Layer 2 of a small transformer language model trained on English Wikipedia (10 layers, counted from 0, width 64).
A neuron adds its activation times its output weights to the MLP's output. To switch it off is to set its activation to zero at one token and run the rest of the model.
A neuron's activation on a vector x is GELU(gate . x + bias) times (in . x + bias), where the dot is the dot product.

Input weights of the MLP neurons that the questions are about. A number n stands for (n - 500) times 0.0011.
n8 gate (bias -0.112): 645,643,435,578,564,375,496,770,680,622,684,405,381,554,451,820,667,548,485,447,386,193,854,504,565,687,409,529,679,747,651,640,587,395,355,286,345,502,478,433,342,385,466,486,496,469,426,448,542,474,258,560,568,590,474,446,402,350,410,295,559,678,325,602
n19 gate (bias -0.193): 460,342,725,440,555,370,480,356,347,487,771,408,403,379,563,297,468,467,498,170,742,584,535,469,816,468,526,697,569,691,329,449,600,376,881,203,378,302,233,264,561,595,589,792,527,393,456,510,608,388,233,705,531,558,639,643,632,333,634,667,608,482,334,268
n27 gate (bias -0.266): 321,713,511,683,334,654,640,463,477,466,525,408,477,418,318,578,361,582,477,733,442,321,248,412,355,352,735,570,435,485,530,340,594,722,711,309,603,509,580,519,503,638,643,639,634,534,520,635,568,432,567,165,485,294,384,564,420,413,160,655,341,587,476,501
n72 gate (bias -0.373): 802,349,560,364,432,541,386,483,383,367,696,504,555,376,420,673,283,390,611,424,388,675,433,279,712,371,556,684,643,698,442,262,701,470,469,505,605,458,557,475,498,670,691,803,460,568,625,615,452,427,430,296,552,239,520,659,675,608,388,544,418,407,528,315
n81 gate (bias -0.066): 316,416,651,688,500,793,766,449,541,473,572,662,400,507,466,690,434,502,498,669,366,537,442,394,242,433,467,237,557,433,788,671,549,494,563,518,510,550,345,437,500,721,599,611,489,285,559,437,754,675,447,261,466,673,348,616,348,299,223,340,517,521,566,406
n119 gate (bias -0.042): 445,420,386,548,391,470,439,345,398,480,472,602,418,560,334,509,207,572,389,560,648,344,603,474,586,247,476,427,611,300,688,544,689,525,548,496,586,590,456,513,398,553,511,702,584,464,360,561,447,333,304,643,207,447,723,547,674,694,346,754,336,449,502,535
n140 gate (bias -0.175): 318,484,319,722,687,495,553,187,622,375,498,790,595,548,466,446,666,659,470,597,574,493,294,301,356,540,616,339,431,424,605,262,369,690,445,533,684,526,525,627,454,416,375,679,474,586,697,730,469,183,456,636,364,449,571,502,591,617,596,728,570,378,390,733
n178 gate (bias -0.139): 766,466,647,281,247,326,389,558,371,510,288,633,594,304,274,400,453,520,533,546,459,599,493,549,409,408,710,397,578,582,490,527,367,342,396,680,633,786,470,659,593,319,383,743,575,171,660,616,531,606,777,610,634,405,431,247,509,632,323,336,714,557,344,571
n8 in (bias 0.062): 700,549,582,566,390,576,478,772,671,546,405,475,542,531,382,737,443,543,378,530,368,353,654,576,481,707,459,420,476,741,484,597,374,334,316,458,494,499,382,577,630,407,484,316,450,487,481,265,618,395,542,500,486,467,523,456,480,484,384,164,488,514,450,109
n19 in (bias 0.088): 678,465,591,221,519,513,328,561,438,587,422,478,701,520,374,500,496,434,610,540,661,482,717,452,655,260,443,734,740,419,654,452,693,494,544,505,692,436,353,416,585,369,668,591,340,367,156,695,424,690,400,425,347,592,535,644,690,394,685,563,586,267,403,256
n27 in (bias 0.118): 507,471,441,606,501,466,731,222,362,577,551,397,455,307,293,413,354,592,487,573,170,424,358,433,468,456,831,559,549,546,410,525,581,710,476,539,585,483,352,592,660,763,424,600,713,813,451,471,648,613,562,493,253,525,511,668,575,507,388,474,402,504,261,544
n72 in (bias 0.097): 342,575,278,658,497,390,498,415,740,578,587,537,16,248,516,359,476,631,418,414,202,464,364,694,227,742,596,436,521,502,413,561,781,241,550,608,360,642,567,253,495,644,465,470,638,338,761,409,643,594,534,563,424,822,353,382,355,381,386,716,583,403,442,537
n81 in (bias -0.178): 406,556,722,377,534,771,535,444,246,184,549,709,472,526,755,456,353,602,386,342,703,687,306,381,570,404,667,542,499,462,435,553,468,690,241,527,547,459,437,529,400,837,456,464,611,435,630,442,551,666,467,309,534,698,408,522,433,199,410,538,453,577,473,639
n119 in (bias 0.058): 548,390,738,509,405,717,412,508,402,602,511,589,488,575,412,362,377,661,442,375,441,669,391,494,482,563,446,490,703,460,420,487,650,631,667,634,554,453,248,588,549,670,558,450,431,805,511,491,356,305,530,660,355,518,946,335,552,655,333,756,546,394,456,466
n140 in (bias 0.077): 550,457,505,396,549,518,416,742,400,572,537,406,413,667,214,440,577,438,431,344,441,655,424,452,670,405,666,547,786,409,351,788,371,509,520,409,552,659,356,931,464,721,623,527,570,339,509,313,413,736,563,561,575,527,543,450,478,579,458,541,438,519,403,582
n178 in (bias -0.021): 363,340,555,414,599,510,374,592,445,410,290,646,719,553,510,509,508,256,437,656,510,835,549,443,573,462,428,613,468,411,633,445,585,453,427,515,575,451,512,420,507,632,534,357,769,605,344,601,408,532,851,449,506,516,440,341,472,496,690,452,547,501,577,530

Output weights of the MLP neurons that the questions are about. A number n stands for (n - 500) times 0.00085.
n8: 210,469,288,491,367,263,520,474,480,514,336,538,569,601,274,436,440,527,493,525,523,558,626,710,504,291,486,505,434,169,623,316,527,580,651,602,464,667,661,511,366,486,501,772,482,536,414,388,400,640,635,456,484,490,785,365,592,461,649,710,467,347,790,503
n19: 661,894,576,224,471,431,415,373,663,645,413,351,389,556,231,331,464,716,510,651,437,421,598,337,604,127,209,768,591,305,440,601,539,566,420,726,624,560,554,458,498,479,647,514,412,838,556,700,349,588,564,585,354,395,237,713,711,652,653,624,466,318,403,373
n27: 463,323,679,430,168,337,369,322,642,491,633,317,582,559,306,519,415,697,445,513,546,369,556,555,365,298,649,437,880,486,457,614,517,631,553,615,592,247,722,459,676,579,377,269,483,450,311,657,470,588,586,545,83,520,652,573,522,396,608,407,531,441,548,631
n72: 473,619,610,539,689,607,490,554,600,975,860,469,374,329,625,151,312,771,515,269,329,507,447,480,374,458,562,456,491,576,491,732,612,421,333,588,332,560,462,154,514,671,560,444,564,498,626,616,431,123,352,710,650,733,317,243,716,385,246,434,626,422,471,410
n81: 954,473,282,669,371,206,406,625,787,537,356,555,532,673,112,289,655,610,456,598,390,125,559,887,478,428,522,647,416,389,205,401,532,444,485,539,634,664,487,411,190,205,523,259,351,692,445,602,388,526,561,860,630,493,792,446,741,860,525,573,346,543,208,533
n119: 577,475,511,531,731,557,463,698,622,572,412,439,425,445,514,427,620,473,593,334,490,664,491,554,472,624,370,585,271,667,58,434,356,486,354,308,650,704,474,295,417,347,576,558,397,598,552,516,434,617,610,362,731,640,406,563,452,599,707,366,605,796,340,312
n140: 437,485,456,292,277,583,687,450,478,636,427,252,539,677,239,433,488,448,150,438,313,555,707,351,585,484,554,581,690,344,722,583,671,500,948,469,323,408,746,410,751,507,710,433,442,512,640,538,550,679,674,509,456,220,680,368,413,515,396,452,336,429,716,488
n178: 475,601,385,307,540,320,506,456,524,742,244,915,707,487,380,568,238,381,451,528,490,620,380,482,704,562,491,525,537,521,441,450,420,464,546,515,420,893,577,548,473,444,311,450,255,504,673,449,524,487,679,738,454,347,496,558,398,365,325,435,678,349,457,604

Each question names a token from some text and the token that comes next. It shows the vector x that enters the MLP there. A number n stands for (n - 500) times 0.0047.

Then comes g, the gradient of the next token's log-probability with respect to the MLP's output, scaled to length 1. A neuron's effect is roughly proportional to its activation times (output weights . g). A number n stands for (n - 500) times 0.00091.

"ards ", then "| "
x: 391,322,563,585,373,658,307,561,441,462,622,665,329,411,216,280,402,360,457,659,482,264,717,478,423,404,745,503,610,518,712,712,569,545,464,563,368,656,666,380,532,340,372,384,407,765,509,429,540,310,436,488,560,481,701,449,499,654,723,577,558,595,457,253
g: 597,263,445,623,581,458,526,482,621,569,597,613,285,324,220,275,496,398,487,403,541,727,637,669,442,708,640,444,278,562,512,568,589,533,196,748,559,443,470,429,665,395,456,432,487,712,537,782,530,569,391,361,272,486,526,678,457,517,410,612,440,244,374,708
Which neuron, switched off, lowers the next token's probability most? n119

"ot", then "n"
x: 265,513,491,545,393,652,411,402,399,537,452,534,403,460,513,320,352,282,432,576,479,408,680,480,452,411,834,465,821,581,811,670,462,599,560,507,490,762,651,278,510,458,514,477,363,627,594,242,819,480,506,469,340,383,466,555,375,547,547,379,535,441,550,265
g: 380,455,507,667,652,328,652,452,622,449,392,281,518,277,601,600,652,444,321,230,377,331,670,418,307,644,623,840,556,595,551,520,582,244,772,400,436,702,568,382,561,700,295,626,511,513,421,418,440,250,632,605,429,513,437,468,548,335,580,595,434,514,685,494
Which neuron, switched off, raises the next token's probability most? n72

"\n", then "The "
x: 373,123,338,575,541,729,424,585,631,507,551,607,341,543,215,232,396,428,299,466,515,641,589,521,514,391,870,613,676,516,606,559,476,590,698,498,549,551,552,491,447,498,524,455,355,621,617,509,785,249,364,475,557,376,517,459,376,391,633,383,428,565,457,449
g: 641,644,425,522,279,409,496,669,594,465,681,348,527,254,732,583,727,322,337,551,416,438,398,579,474,622,428,751,553,309,545,631,358,371,568,470,635,490,591,604,386,735,442,525,261,354,580,404,432,232,473,920,575,578,417,543,566,455,656,390,454,329,455,402
Which neuron, switched off, raises the next token's probability most? n140

") ", then "and "
x: 460,180,535,542,441,686,398,535,486,541,482,652,334,430,318,206,447,281,344,465,515,486,637,649,492,397,855,707,709,492,629,659,586,523,580,543,517,649,612,344,452,410,428,471,329,682,505,426,654,180,433,546,547,474,500,595,498,544,685,294,466,514,355,471
g: 478,660,528,336,588,594,331,482,530,531,620,243,491,531,440,769,462,474,339,447,427,302,568,436,231,567,759,541,760,644,424,504,509,414,631,424,408,646,452,530,422,606,461,653,306,244,393,397,403,363,611,872,662,563,501,503,492,564,700,596,373,280,674,308
Which neuron, switched off, raises the next token's probability most? n119

"k ", then "– "
x: 391,261,447,631,492,403,393,498,676,557,606,563,358,425,128,241,342,339,502,608,480,361,775,525,382,416,678,429,730,600,549,703,511,659,573,502,503,773,638,413,427,413,458,340,478,770,520,413,572,274,535,476,537,402,662,525,476,601,711,420,502,428,429,378
g: 545,761,466,252,327,295,683,667,446,540,344,412,559,622,530,602,601,344,370,627,517,394,502,565,636,523,631,530,507,814,650,468,451,374,529,539,390,831,457,385,381,602,557,572,564,300,741,409,281,259,364,475,681,514,306,384,699,347,402,489,598,342,611,436
Which neuron, switched off, lowers the next token's probability most? n27

"sid", then "ing "
x: 410,518,637,539,507,485,347,500,528,463,569,498,243,436,559,227,291,386,632,555,456,412,587,387,548,331,759,377,964,613,657,710,503,607,543,521,392,684,624,389,564,394,260,451,438,696,565,462,614,420,561,389,605,388,608,486,342,424,552,546,469,347,706,235
g: 503,493,539,515,311,636,410,490,734,547,707,586,243,352,305,459,138,518,646,520,452,651,624,724,562,371,444,461,208,571,423,483,522,659,395,599,507,403,730,545,490,600,539,296,381,528,583,562,476,517,546,236,425,587,466,814,420,699,546,730,387,277,452,455
Which neuron, switched off, lowers the next token's probability most? n119

"et ", then "Me"
x: 327,403,410,541,404,429,354,538,541,579,505,486,332,522,205,260,392,380,467,552,422,371,753,699,390,462,745,494,798,477,626,563,512,609,622,399,497,679,705,346,479,445,466,473,398,693,656,301,649,208,527,418,461,419,775,525,413,693,664,406,544,534,506,342
g: 263,565,516,537,454,464,614,415,804,242,334,486,519,410,540,653,723,366,438,467,474,328,577,553,546,576,415,556,666,144,474,513,475,169,488,466,459,326,721,678,326,506,465,446,664,483,470,426,488,549,417,462,699,278,436,568,601,572,767,579,801,596,603,386
Which neuron, switched off, lowers the next token's probability most? n72

"cl", then "ose "
x: 383,349,712,532,495,479,335,551,526,391,530,617,354,451,511,269,383,495,683,585,389,407,679,467,456,483,824,443,977,567,728,603,368,650,406,468,351,524,576,620,415,483,448,502,575,716,594,479,594,420,521,409,464,322,568,502,317,349,531,459,307,533,577,242
g: 661,455,529,738,654,688,796,499,337,698,460,562,249,546,450,362,239,730,578,645,521,409,530,498,480,242,669,481,514,462,635,396,524,394,647,594,606,292,553,500,226,571,417,780,587,342,599,462,476,263,417,349,600,341,343,296,379,552,525,463,624,505,530,531
Which neuron, switched off, raises the next token's probability most? n27

"ali", then "fic"
x: 456,372,558,458,300,595,338,431,568,409,368,553,527,391,560,352,543,314,437,676,374,500,573,407,480,424,830,448,947,538,591,651,659,685,435,384,457,579,568,457,580,283,528,551,694,646,494,297,782,440,579,532,500,529,444,389,198,503,548,587,362,481,538,385
g: 521,440,315,272,457,240,653,535,546,583,615,725,607,412,476,663,399,155,421,343,565,338,518,489,395,424,433,341,626,424,479,456,596,681,644,521,430,727,414,393,576,470,411,658,460,510,643,669,676,795,691,643,391,471,517,230,603,480,561,192,469,376,627,609
Which neuron, switched off, lowers the next token's probability most? n178

"until ", then "188"
x: 492,310,443,654,512,544,356,606,510,489,778,533,551,450,348,325,316,293,563,624,535,361,518,573,550,406,751,572,554,545,419,851,654,645,690,517,313,633,650,454,344,454,458,292,217,662,596,432,659,332,390,561,675,313,509,439,394,638,661,375,380,331,321,508
g: 577,781,426,435,290,498,515,498,583,595,402,482,643,636,563,245,351,524,216,619,528,418,446,451,580,577,524,492,554,408,609,490,707,427,443,374,578,618,304,763,446,320,267,446,552,428,771,609,489,659,512,188,623,759,504,396,571,554,644,595,228,289,580,402
Which neuron, switched off, lowers the next token's probability most? n81

"I ", then "Mar"
x: 450,324,528,599,507,461,442,546,575,498,575,591,403,349,144,329,504,272,431,482,548,431,808,477,467,450,792,560,600,503,559,711,557,598,407,500,545,693,598,285,489,375,456,402,371,787,444,360,562,67,386,604,677,380,605,529,448,629,545,623,544,578,458,443
g: 246,373,507,753,580,534,262,302,804,473,578,334,598,356,483,389,534,523,692,555,468,533,509,551,634,348,534,384,652,497,389,497,498,495,770,440,800,525,353,475,459,271,481,358,616,778,643,597,297,431,281,547,321,441,442,547,434,589,413,557,801,591,420,457
Which neuron, switched off, lowers the next token's probability most? n119

"bec", then "ome "
x: 554,303,744,539,445,445,354,602,433,391,729,538,413,288,623,243,391,505,599,599,676,499,494,368,488,457,747,501,818,573,624,654,465,621,532,478,572,670,529,466,471,518,306,413,529,642,492,388,631,153,437,579,479,322,322,576,288,572,612,407,405,672,373,390
g: 535,268,449,583,701,478,606,438,357,620,598,566,580,534,800,796,383,442,358,391,521,359,517,446,563,337,470,521,596,639,373,409,521,766,494,431,261,374,483,157,574,352,480,646,349,356,643,318,432,615,602,658,501,360,630,361,321,744,554,626,395,445,657,659
Which neuron, switched off, lowers the next token's probability most? n19

"– ", then "F"
x: 504,351,461,609,393,477,309,481,564,470,527,517,364,453,376,156,358,366,379,760,507,459,546,499,494,488,838,612,742,597,489,711,508,598,514,475,508,690,606,597,439,394,458,432,426,687,396,267,796,324,380,583,733,407,527,393,440,705,579,531,384,570,290,481
g: 413,373,215,499,285,308,500,505,647,543,267,611,405,735,579,528,518,567,601,442,318,428,568,648,542,454,370,456,465,198,473,361,417,213,533,583,470,351,395,506,699,609,336,467,660,393,585,380,421,551,645,727,533,614,751,643,440,552,541,604,828,719,414,599
Which neuron, switched off, lowers the next token's probability most? n81

"| ", then "Par"
x: 369,282,433,555,474,461,350,639,515,671,490,581,456,526,440,210,453,239,380,691,442,469,517,609,463,360,783,622,763,559,624,736,430,636,440,578,543,653,598,457,488,488,414,383,522,744,646,402,598,252,227,486,576,417,496,462,398,664,558,408,435,496,422,409
g: 503,340,197,602,370,539,511,480,456,342,403,167,495,494,532,536,663,564,434,628,235,471,640,476,755,400,476,438,670,463,401,534,303,463,577,482,509,223,667,458,413,378,444,473,605,565,421,655,499,649,462,666,500,784,546,719,743,507,219,405,653,725,443,628
Which neuron, switched off, lowers the next token's probability most? n81

"eb", then "s"
x: 553,484,473,532,587,497,412,522,545,617,540,467,469,365,317,370,372,420,471,602,431,572,731,359,418,469,798,310,826,568,695,822,395,548,453,329,487,631,666,518,412,606,642,389,335,715,737,396,668,268,417,371,507,309,653,448,360,399,514,456,449,377,495,301
g: 254,580,473,259,603,400,753,448,417,352,420,440,567,487,326,776,552,266,585,539,559,544,338,471,110,499,656,553,458,440,415,498,681,621,540,596,475,562,521,286,386,497,490,543,445,259,536,444,512,756,504,733,405,487,919,486,539,491,599,487,697,422,560,485
Which neuron, switched off, lowers the next token's probability most? n8

"ated ", then "|"
x: 392,310,379,721,424,409,304,629,507,499,566,538,480,492,162,336,460,210,506,632,414,397,677,699,496,408,770,545,605,515,569,697,607,593,522,402,497,728,646,494,439,504,497,426,343,716,673,369,631,281,545,449,508,403,797,542,296,392,663,426,480,435,432,387
g: 524,669,639,361,429,596,418,478,247,661,698,449,554,519,289,365,498,534,509,348,651,361,624,335,577,614,528,603,535,705,743,181,832,455,336,750,467,643,394,525,521,298,483,573,437,486,323,548,307,502,625,442,344,482,750,502,430,377,246,588,533,510,429,624
Which neuron, switched off, raises the next token's probability most? n119

"ac", then "ur"
x: 398,377,361,628,440,481,333,458,643,335,451,443,455,383,461,390,580,288,517,654,416,706,618,546,541,466,755,465,793,463,818,692,450,655,436,536,493,617,544,528,575,561,568,443,478,731,579,259,718,310,449,419,600,356,403,538,162,447,674,503,426,458,475,315
g: 568,388,724,436,502,348,443,235,169,670,496,649,670,490,604,502,535,261,819,297,342,509,570,538,375,539,301,531,549,376,473,880,589,616,355,431,631,595,379,352,508,576,478,437,253,444,668,495,654,469,557,523,596,517,502,720,508,391,471,326,588,406,664,507
Which neuron, switched off, lowers the next token's probability most? n81

", ", then "Cl"
x: 433,225,492,642,520,507,175,563,619,511,563,503,365,493,345,243,388,336,272,598,550,442,566,560,393,435,849,589,707,558,521,767,527,517,680,475,582,703,576,471,520,434,474,424,463,655,631,230,576,269,368,541,569,390,520,508,517,651,622,365,428,515,435,610
g: 220,473,422,478,393,475,503,360,598,340,248,399,521,514,505,660,364,589,420,605,400,301,691,520,507,708,348,445,746,358,383,388,217,480,556,462,624,414,679,440,562,544,302,331,792,486,644,630,421,756,686,683,417,776,606,459,446,419,671,432,553,587,428,618
Which neuron, switched off, lowers the next token's probability most? n72